Layer 6 of a small transformer language model trained on English Wikipedia (11 layers, counted from 0, width 64).
A neuron's activation on a vector x is GELU(gate . x) times (in . x), where the dot is the dot product.
The model reads these tokens: "val" "u" "ation" " of" " W" "er" "ner" " Pro" "mp" "er" "'" "s" " Pri" "e" "ster" "not" " in" " La" "te" "in" " A" "mer" "ika" "\"" " The"

The vector x that enters this layer's MLP at each token. A number n stands for n times 0.048.
0 "val": 28 -46 -1 -35 35 -39 5 -14 6 19 17 13 -5 -2 -16 12 51 5 20 -33 -7 -2 -1 -27 26 -15 -12 2 5 6 22 17 -5 -14 -7 -7 11 -8 0 7 -14 -6 -5 0 19 0 8 -25 -15 5 12 13 68 -15 19 18 -41 -30 22 25 10 -25 7 -3
1 "u": 32 -15 8 -6 -1 -6 -14 -10 30 -6 4 -10 -7 0 2 -15 45 4 5 -18 -5 20 0 11 19 6 -12 -17 -15 17 -5 8 19 -18 -2 9 1 2 22 1 5 34 -2 -39 23 37 -14 25 25 -19 18 23 53 -9 4 -44 -82 -7 12 18 -1 -5 22 -1
2 "ation": 24 -11 19 6 5 -64 -11 -35 6 0 7 -33 -27 -29 -14 -45 44 24 -5 9 -2 -8 -15 -21 16 30 -4 1 0 20 -6 18 -17 -34 -30 45 18 5 -8 -12 25 27 -29 -1 1 -2 -10 2 -20 -28 18 11 9 -19 5 -7 -34 -4 3 26 2 -6 20 9
3 " of": 32 -22 13 -2 -18 -95 34 -31 0 -9 2 10 -4 4 26 -22 -16 -1 46 -13 -10 16 -15 5 -12 25 6 5 9 8 -6 -14 -4 8 10 5 21 -12 4 -21 33 18 4 3 7 -1 -25 16 -7 -9 -7 3 27 -17 -5 0 -2 -16 15 14 -27 13 -3 -17
4 " W": 16 -30 -5 14 18 5 9 28 38 1 10 21 -5 5 1 42 45 -10 33 -3 -39 14 34 -7 -28 0 -21 16 49 12 -45 31 1 1 2 -10 23 -22 -3 -4 1 13 31 -15 -8 -38 -11 -2 6 3 3 2 12 13 -21 -31 -28 58 -5 6 6 -17 -31 10
5 "er": 9 -29 -10 2 43 -6 -24 -12 25 53 -9 -19 -52 -1 14 12 54 18 9 14 8 -3 13 -16 3 20 -33 3 29 -7 12 0 8 -13 2 -21 -10 -10 -1 -17 -3 -11 20 -14 9 -17 -15 17 16 8 7 8 30 -10 9 -5 -80 -18 -14 0 -6 1 -9 25
6 "ner": 26 -39 -21 -16 32 -55 -7 4 30 -1 -23 -22 -17 -3 1 23 33 -13 1 20 25 -10 17 7 5 25 -33 -20 -4 18 -3 13 37 -3 -21 18 -5 -1 0 4 -12 11 5 -17 35 -14 -5 14 14 -2 11 33 21 -17 -6 -11 -59 -28 -18 19 -10 -11 -1 7
7 " Pro": 8 -5 -7 -3 4 -29 9 16 3 24 -5 -34 -15 -16 24 -53 12 -26 37 -20 18 -28 10 1 -4 -5 -29 8 18 11 -1 -19 -7 -46 7 -16 -20 18 -15 -23 -27 41 -1 -9 9 -21 0 3 -11 8 -3 5 -8 -6 17 23 -45 -7 -23 -9 35 -66 -14 13
8 "mp": 19 -37 13 42 13 -7 5 1 -16 8 13 5 -16 -7 20 -26 63 44 12 3 -12 19 2 3 -2 9 -2 -5 1 17 26 14 -13 -45 -4 -9 10 -9 -5 -12 7 -7 -2 -69 25 -47 3 -8 -21 3 4 8 3 5 -21 24 -48 5 16 28 -7 -34 -30 21
9 "er": 0 -35 3 -5 57 -13 -22 -26 33 34 -20 -23 -45 4 13 -14 60 15 15 34 13 -8 1 -12 5 24 -20 -12 22 4 8 -6 9 -11 6 -20 7 -13 -8 -31 -3 -2 7 -30 12 -22 -11 -3 -2 -9 17 11 26 -15 3 17 -65 -27 5 4 -4 7 5 26
10 "'": 10 -39 -18 -8 28 -50 56 3 -2 -5 5 -10 18 -5 -25 5 -6 -14 -3 35 -17 13 -17 -9 -2 35 -2 -10 4 19 2 14 35 19 -10 -20 2 -13 -16 4 -20 9 -48 26 38 -19 -10 5 13 -6 27 -6 32 -1 -32 38 -31 -4 26 6 25 -21 -18 1
11 "s": 17 -16 6 9 12 -74 -2 -28 -35 25 21 31 -31 8 25 31 7 23 17 27 -2 13 2 -8 13 2 -50 -15 5 5 10 2 -2 1 -12 -4 9 -21 5 -20 23 22 -14 23 -18 -3 -8 -2 17 -41 -14 -8 16 6 -5 -10 -39 8 26 -21 5 -30 -21 -19
12 " Pri": 9 -19 14 7 29 40 32 7 5 38 -15 4 20 24 24 0 12 -38 24 1 18 -7 -9 26 -37 -6 -43 13 9 -15 9 6 22 -4 -11 -34 -29 -14 2 -36 -4 11 -5 11 25 -12 -36 26 -40 3 30 7 4 -44 18 28 -34 12 13 -11 4 -10 -30 31
13 "e": 23 -15 2 2 10 -37 -25 -2 -2 8 -7 -8 -31 -30 25 -4 45 -2 3 42 8 4 9 -1 18 -10 -13 -25 12 -16 -14 -19 20 -7 -3 -5 -2 30 15 -3 -24 13 -7 -13 6 47 -24 10 9 -9 31 18 52 -22 -5 -37 -61 -17 12 17 14 -25 10 -16
14 "ster": 32 -47 15 -31 27 -59 -5 -9 -9 1 -15 -10 -17 -4 2 35 61 -3 5 32 25 -8 -22 8 -3 25 -37 -22 20 9 8 0 22 -15 -10 11 9 -25 13 -14 -20 16 -2 -19 -2 -26 -8 9 10 -4 17 26 11 -5 -11 26 -39 -27 4 8 2 11 5 19
15 "not": 0 -17 -14 22 -6 -42 3 -24 -23 -42 -15 8 2 -2 19 -10 74 -21 -5 15 30 0 27 -8 14 10 -21 -24 4 33 11 8 10 2 1 -9 26 -27 38 -25 -10 15 7 -41 -5 1 3 7 0 16 44 13 1 -16 -5 12 -52 -29 22 21 25 8 0 15
16 " in": 38 -42 -2 -10 -22 -78 36 8 12 -10 9 -12 1 15 20 -43 -5 3 52 -4 7 -10 8 -7 -41 3 -28 8 -4 -10 25 -8 -9 0 5 -32 -4 -2 10 -21 -16 5 -14 3 17 12 -28 -11 1 2 1 26 -1 -32 2 1 12 19 -12 4 -10 -2 -7 -7
17 " La": 1 -27 12 -9 -12 -9 17 -2 14 -2 -4 -20 -15 19 7 -3 -15 -20 13 -13 24 -11 -13 17 2 -20 -31 11 28 13 -3 -15 -5 -14 0 0 -5 25 -26 -22 -14 21 1 -22 21 4 -22 -21 -12 28 47 0 7 -28 -16 11 -82 6 -39 1 10 -33 -40 11
18 "te": 29 -40 -5 31 17 -41 2 10 -9 -5 -15 -5 -2 -16 0 11 8 -2 8 37 3 4 -33 1 14 -1 -17 -14 17 10 8 -20 10 9 -16 20 4 9 4 -13 -11 -9 3 -3 11 19 -7 6 -15 15 38 9 42 -8 10 -39 -79 -28 0 4 12 -24 -11 -20
19 "in": 15 -42 25 22 7 -46 -38 -28 6 1 -5 -35 -17 -3 15 -13 39 29 12 15 -9 -11 5 7 1 6 -28 -9 -8 0 11 -8 23 0 -13 -1 -8 -10 37 -8 5 4 -10 -39 27 24 -21 -3 4 5 30 33 14 -8 1 -36 -58 10 -26 16 -5 7 -25 -27
20 " A": 22 -6 23 -6 -3 0 16 18 -4 19 5 -6 -2 8 7 -7 12 -2 11 17 -22 16 27 6 8 -9 -9 6 29 22 -41 -35 4 -14 6 -6 -6 -20 -2 -10 -14 24 7 11 -3 -8 -53 -12 36 7 12 9 28 -25 17 -24 -77 41 -15 13 14 -40 -11 -5
21 "mer": -4 -68 -15 27 32 -12 -16 -30 -1 35 -20 -15 -21 11 -14 11 28 -6 8 2 -6 11 -4 1 -5 30 -22 -7 19 -2 8 0 11 1 -14 18 25 -9 -2 -42 -19 -3 16 -32 28 -15 -6 18 -28 3 12 5 16 -23 35 -15 -55 2 2 4 -7 -9 -30 6
22 "ika": 13 -41 -6 1 14 -28 16 -30 -18 4 18 -10 -2 1 -12 5 37 -4 -7 22 17 -24 -23 17 6 -12 -17 -8 -2 9 -5 -12 7 9 -15 10 15 11 3 1 -23 28 -5 -33 4 13 -8 36 5 20 5 7 28 -32 21 -9 -84 -32 -15 11 25 -12 0 -11
23 "\"": 26 -6 -5 9 18 -70 8 5 26 12 25 -28 -6 -8 -30 -13 -4 -15 13 12 -8 9 1 11 -11 57 12 -13 -9 -1 -17 19 5 -18 -3 6 -1 -5 -39 1 -17 -3 -2 -14 -22 4 37 3 -5 2 16 10 47 -19 -26 -43 -8 17 -26 21 8 -44 1 -31
24 " The": 1 -6 28 10 -23 -77 24 8 2 18 -18 -11 -11 16 -9 -2 39 -13 25 -13 3 6 0 18 -8 1 -18 22 -8 4 -22 -5 -1 5 -22 1 10 -39 -11 -27 10 2 -12 30 25 -26 10 0 36 -1 20 2 -15 -4 -10 -22 -51 11 4 13 29 -34 -25 2

Each question shows the input weights of one neuron of the MLP. A number n stands for n times 0.0051.

n59 gate: -12 -7 30 14 27 30 23 -4 11 1 -23 -22 18 11 7 9 -16 25 -1 -9 -37 41 6 -1 2 -25 -6 -18 1 -40 8 -18 -7 35 -13 1 -38 23 19 21 7 -9 -2 -8 -16 -13 6 1 -2 -86 -26 -23 39 14 11 -19 24 1 2 12 3 24 -32 -41
n59 in: -7 13 -25 -15 -10 -4 -20 -1 -32 -31 -14 -3 0 24 -57 2 -13 -43 -35 38 -3 3 -4 0 -20 -5 29 -2 -27 -1 7 30 -24 -24 -15 5 8 -5 -16 21 -6 31 -36 -19 -13 28 10 -30 -9 18 -14 1 -23 -18 3 -21 2 33 -20 7 -9 -21 -10 3
On which two tokens does it fire most, strongest first? 5 "er", 9 "er"

n85 gate: 24 -15 -26 -12 -6 -21 -31 -25 -8 17 -17 -34 5 -23 -26 1 4 18 16 16 1 -9 -29 6 -19 21 26 5 -3 29 2 32 -2 -11 24 54 45 6 -16 -3 -18 -16 -14 17 -18 -44 40 2 48 29 -15 -3 -15 4 10 15 -41 -18 29 12 -5 -8 27 6
n85 in: 35 16 -16 -1 -7 -5 -5 -37 -41 8 -17 7 8 6 6 39 -5 -12 -5 1 38 -5 -49 11 -25 -12 14 -29 1 -2 8 20 -8 12 -6 -3 -2 17 -27 1 25 -36 39 3 -1 -16 37 1 19 4 -34 26 -31 -44 11 -4 -33 -3 34 31 -25 4 0 5
On which token does it fire most, and how strongly? 14 "ster", at about 2

n191 gate: 8 -17 14 -11 -29 32 10 20 3 11 -25 -18 30 -52 -16 -21 -30 37 -17 -51 24 31 2 -8 -7 -16 2 23 -23 23 51 31 -8 38 -9 29 -5 11 22 -21 23 -40 12 -42 -16 2 -24 -11 10 -6 18 -4 -5 -4 23 -3 27 23 5 36 1 52 4 -2
n191 in: -2 22 -20 1 -42 0 24 -42 -49 -19 6 9 -40 -7 9 12 -33 -2 -22 -6 35 18 -30 4 14 -43 14 10 -22 4 -7 -36 -21 21 11 32 -10 -8 -26 -12 22 -15 41 -36 7 6 -31 -65 -32 -27 13 27 -17 3 22 22 3 6 21 15 -14 4 25 12
On which token does it fire most, and how strongly? 4 " W", at about 0.29

n28 gate: 1 -36 12 -11 -16 2 -3 1 -6 7 -2 -17 27 40 10 31 35 24 -33 22 -26 21 -23 -16 14 -6 3 -17 -14 -2 0 -11 -5 4 12 -14 12 21 -19 -9 -26 -21 -9 -25 -23 11 -16 -33 36 -13 -20 4 -8 -3 -7 -5 -19 -45 -16 26 -14 1 37 -23
n28 in: 10 24 4 19 17 -7 9 -10 10 12 -2 1 23 -22 -4 -13 5 0 38 -28 -3 -10 20 26 -38 22 -10 45 3 9 -2 -12 11 7 -3 -23 2 -3 13 9 19 -31 28 6 -5 1 -33 0 -19 15 23 0 34 -2 10 18 20 -6 -35 9 42 18 6 -51
On which two tokens does it fire most, strongest first? 19 "in", 0 "val"

n63 gate: -29 12 -7 22 13 -2 -22 -29 32 13 2 12 34 -17 -7 -2 16 8 1 -10 14 26 18 -12 -10 11 10 -10 -19 16 -22 -23 7 15 15 -41 -14 4 33 -25 17 23 27 62 -9 18 7 -53 -12 -1 -3 24 -41 29 -15 17 47 -5 8 -21 15 24 -34 3
n63 in: -1 23 14 11 -16 -1 10 -30 43 7 -12 17 7 11 0 10 12 -39 6 -9 -5 -14 -18 -26 -22 15 -45 -4 1 -15 1 -44 -7 -12 0 -38 -16 14 -8 31 -7 20 -40 -11 -7 20 6 -19 -13 -26 -20 12 4 6 -34 9 3 6 -23 12 38 36 9 8
Which token does this neuron like most? 21 "mer"

n155 gate: 24 -1 24 8 25 23 -35 -8 39 13 -6 15 25 6 -10 -37 -6 15 -1 15 9 47 22 1 -15 -7 -63 -13 -14 9 -4 -36 9 -19 -22 -38 -19 7 24 12 15 -28 -19 -11 14 3 -7 -39 28 -30 -13 -35 24 13 -25 12 12 -6 -5 -2 27 19 -11 26
n155 in: -33 -23 -10 11 -3 4 28 -6 -39 2 48 -30 -18 16 16 -5 11 11 -1 -18 -16 37 -9 -9 13 18 16 -19 -37 8 4 -24 -2 2 13 5 11 14 18 -43 14 33 17 -26 11 20 -11 4 16 29 -33 35 -26 -16 27 -7 18 -40 18 2 3 6 -29 -7
Which token does this neuron like most? 8 "mp"

n173 gate: 7 -9 25 -13 -11 0 5 -8 20 11 2 9 -25 10 -9 3 2 14 -5 34 15 2 3 14 15 -16 48 9 0 7 -20 -51 14 21 9 2 -33 21 13 -22 19 -6 -37 50 -45 -16 -26 -75 7 5 -44 -1 7 24 -6 7 -23 -60 47 -13 -3 -12 11 -12
n173 in: -1 -26 -5 -6 36 -6 22 6 37 -17 -31 -6 -21 -3 -21 1 23 42 -24 21 -16 -14 -3 -11 41 18 34 -15 -8 -41 -13 4 27 54 35 8 -33 5 -4 -8 -26 -14 -11 7 -15 43 -2 -11 3 -1 0 40 16 -15 11 -19 12 -21 -15 3 10 -13 22 2
On which token does it fire most, and how strongly? 13 "e", at about 1.3

n146 gate: 11 3 -11 26 11 4 9 24 -17 33 10 23 -20 -25 36 3 -22 15 -11 -21 -4 -22 -30 -55 -27 -13 37 -16 -23 40 20 25 -22 27 3 1 17 39 -19 15 -17 35 41 22 -19 13 -37 -24 -1 20 -77 -6 -4 -29 26 -9 9 11 16 -12 -11 -15 6 -9
n146 in: 25 33 -2 1 5 3 -10 0 -13 -40 -18 6 21 29 2 10 -30 26 11 36 21 0 -9 0 -5 20 8 -22 -28 1 12 -15 -25 8 13 -12 -42 23 -5 18 7 2 34 60 -31 -21 9 15 13 14 -32 15 25 -27 -10 12 34 32 13 -23 32 -26 -7 -60
Which token does this neuron like most? 21 "mer"

n118 gate: 10 10 21 37 -43 19 -24 15 28 21 -35 -18 -14 27 -5 4 19 -9 -25 30 4 22 -29 41 26 -10 -6 -11 -7 49 -29 -43 5 0 0 -28 41 3 2 -15 6 21 -25 18 11 1 18 -22 -17 -23 10 -14 -44 -35 -4 46 -3 -10 -17 10 -24 -3 -4 -15
n118 in: -13 9 33 34 -22 -3 17 -7 -3 -16 -33 -19 -2 -10 14 -8 44 -12 12 6 -47 0 7 15 18 47 -3 36 -13 41 -25 3 -24 14 13 -4 -2 8 -13 -38 2 38 -8 22 -20 -11 -22 0 12 0 15 -8 -1 -17 -60 11 1 27 -51 -11 -24 -35 30 -2
On which three tokens does it fire most, strongest first? 24 " The", 17 " La", 20 " A"

n114 gate: -17 15 -19 27 -11 16 28 36 -32 -1 -10 9 -28 3 -36 9 -52 22 -2 -8 -1 28 22 -10 37 -6 13 10 1 -15 2 -45 15 24 9 -6 -40 -15 73 50 1 14 -21 -14 -17 -1 26 -32 4 27 35 -18 -3 26 -14 -20 7 25 -1 -33 -38 21 31 -52
n114 in: -2 4 -11 -1 0 15 -2 26 -13 23 2 -30 20 -59 -12 -7 -35 48 34 -25 -3 -3 18 14 35 -19 -17 18 -3 -30 16 -10 13 9 44 -1 -3 -6 14 36 -5 -19 0 -15 16 22 -40 -8 -10 7 23 24 5 47 -21 -30 18 39 8 -15 22 9 -23 -16
On which token does it fire most, and how strongly? 15 "not", at about 0.22

n170 gate: -13 41 -39 32 -4 28 4 -6 17 -42 13 8 28 -4 -39 45 -1 10 -35 24 -61 -23 -8 16 -22 7 36 4 26 11 22 26 30 37 17 0 8 -11 -3 1 -15 1 11 -6 -38 10 23 22 12 19 -6 -9 -10 -3 -11 -15 30 -36 -7 -25 -11 -20 29 -16
n170 in: 13 9 -19 12 -4 -19 -23 -22 39 17 -47 -30 -1 -3 -6 -3 58 17 -51 6 6 -17 9 -19 -15 15 -37 -11 24 -13 -40 10 -42 29 18 -1 9 27 -14 7 45 16 -48 -25 15 13 -2 -25 -22 0 5 -8 -14 -38 -31 4 14 6 -3 31 28 -13 1 12
Which token does this neuron like most? 23 "\""

n101 gate: -14 -1 -15 -33 -6 1 -10 -30 -9 -5 11 10 30 16 39 -17 -8 23 1 -9 -19 -9 -16 -34 -26 29 33 6 -11 16 12 -15 -37 -17 -2 2 -30 11 -37 -23 0 14 14 11 -27 -14 26 8 1 -29 -7 -15 -24 -29 29 -27 22 21 31 33 32 3 -34 3
n101 in: 5 6 -2 6 22 -1 -10 -15 -21 -24 -28 -3 2 -1 13 -6 -38 27 -8 -17 27 10 15 -7 22 -12 -35 -18 14 -16 -26 -37 -2 28 9 0 27 -48 5 -20 40 1 -20 33 17 8 -43 -8 -6 -2 -3 1 -46 13 -35 16 -9 35 -11 -19 -1 -20 -9 30
Which token does this neuron like most? 0 "val"

n54 gate: 17 -13 -5 9 -2 -8 13 -10 -17 -30 8 -24 16 15 15 0 5 18 17 26 -10 12 -16 7 10 0 14 23 14 -27 9 -14 -32 -12 -5 -5 19 -39 -6 -6 -2 -27 38 10 15 -21 1 2 27 -16 -2 0 35 -21 20 -19 -5 -5 -22 -17 -23 7 4 -28
n54 in: -14 -7 31 16 28 13 -16 4 -13 0 7 -42 13 14 6 20 -22 16 -5 2 -47 27 -3 -31 2 -3 -3 11 -21 13 19 -5 -10 -15 -13 -48 21 42 -14 0 -18 18 16 20 -2 21 -21 11 1 34 -19 -26 -8 -5 10 13 2 -3 -6 -18 4 1 4 -22
Which token does this neuron like most? 20 " A"

n156 gate: 31 -21 -49 51 -22 52 -15 -15 15 19 21 13 -26 5 -4 11 -40 -13 -21 -53 1 4 2 -33 -16 4 -23 -19 -39 4 -38 -10 18 51 32 -4 18 -1 8 11 20 7 38 5 14 39 3 -12 -3 -1 -23 -25 0 7 -17 15 14 -29 -14 -35 -3 4 14 25
n156 in: -18 37 0 -26 -21 -26 11 15 -23 53 -39 21 11 -35 -12 -18 16 14 26 -16 2 -27 6 -14 11 -14 25 -5 -6 13 37 -19 -34 -17 -16 -19 17 14 48 12 21 18 -22 -25 -15 6 40 18 -33 -1 -18 12 -5 -1 15 -73 -12 -7 51 12 -5 16 46 18
Which token does this neuron like most? 17 " La"

n115 gate: -14 37 11 6 8 -20 -26 18 38 37 -46 -5 -6 12 12 13 -22 0 1 10 15 4 -25 -10 -14 14 -22 -4 18 -17 16 0 23 0 -14 -3 -17 -13 -9 11 -16 18 -11 -1 1 46 0 37 -18 19 -32 -20 -2 -4 -25 19 -15 -16 4 34 -32 17 22 17
n115 in: 13 16 -11 -7 19 -11 18 3 -4 -25 21 1 -6 -4 -10 -5 -10 24 -4 12 23 -7 -22 0 -29 30 27 2 -37 -42 14 13 13 26 -32 5 33 -43 26 -25 11 -17 -2 1 -3 1 -12 13 -14 38 5 25 8 7 -21 24 -9 -3 61 18 -10 -12 26 -15
Which token does this neuron like most? 14 "ster"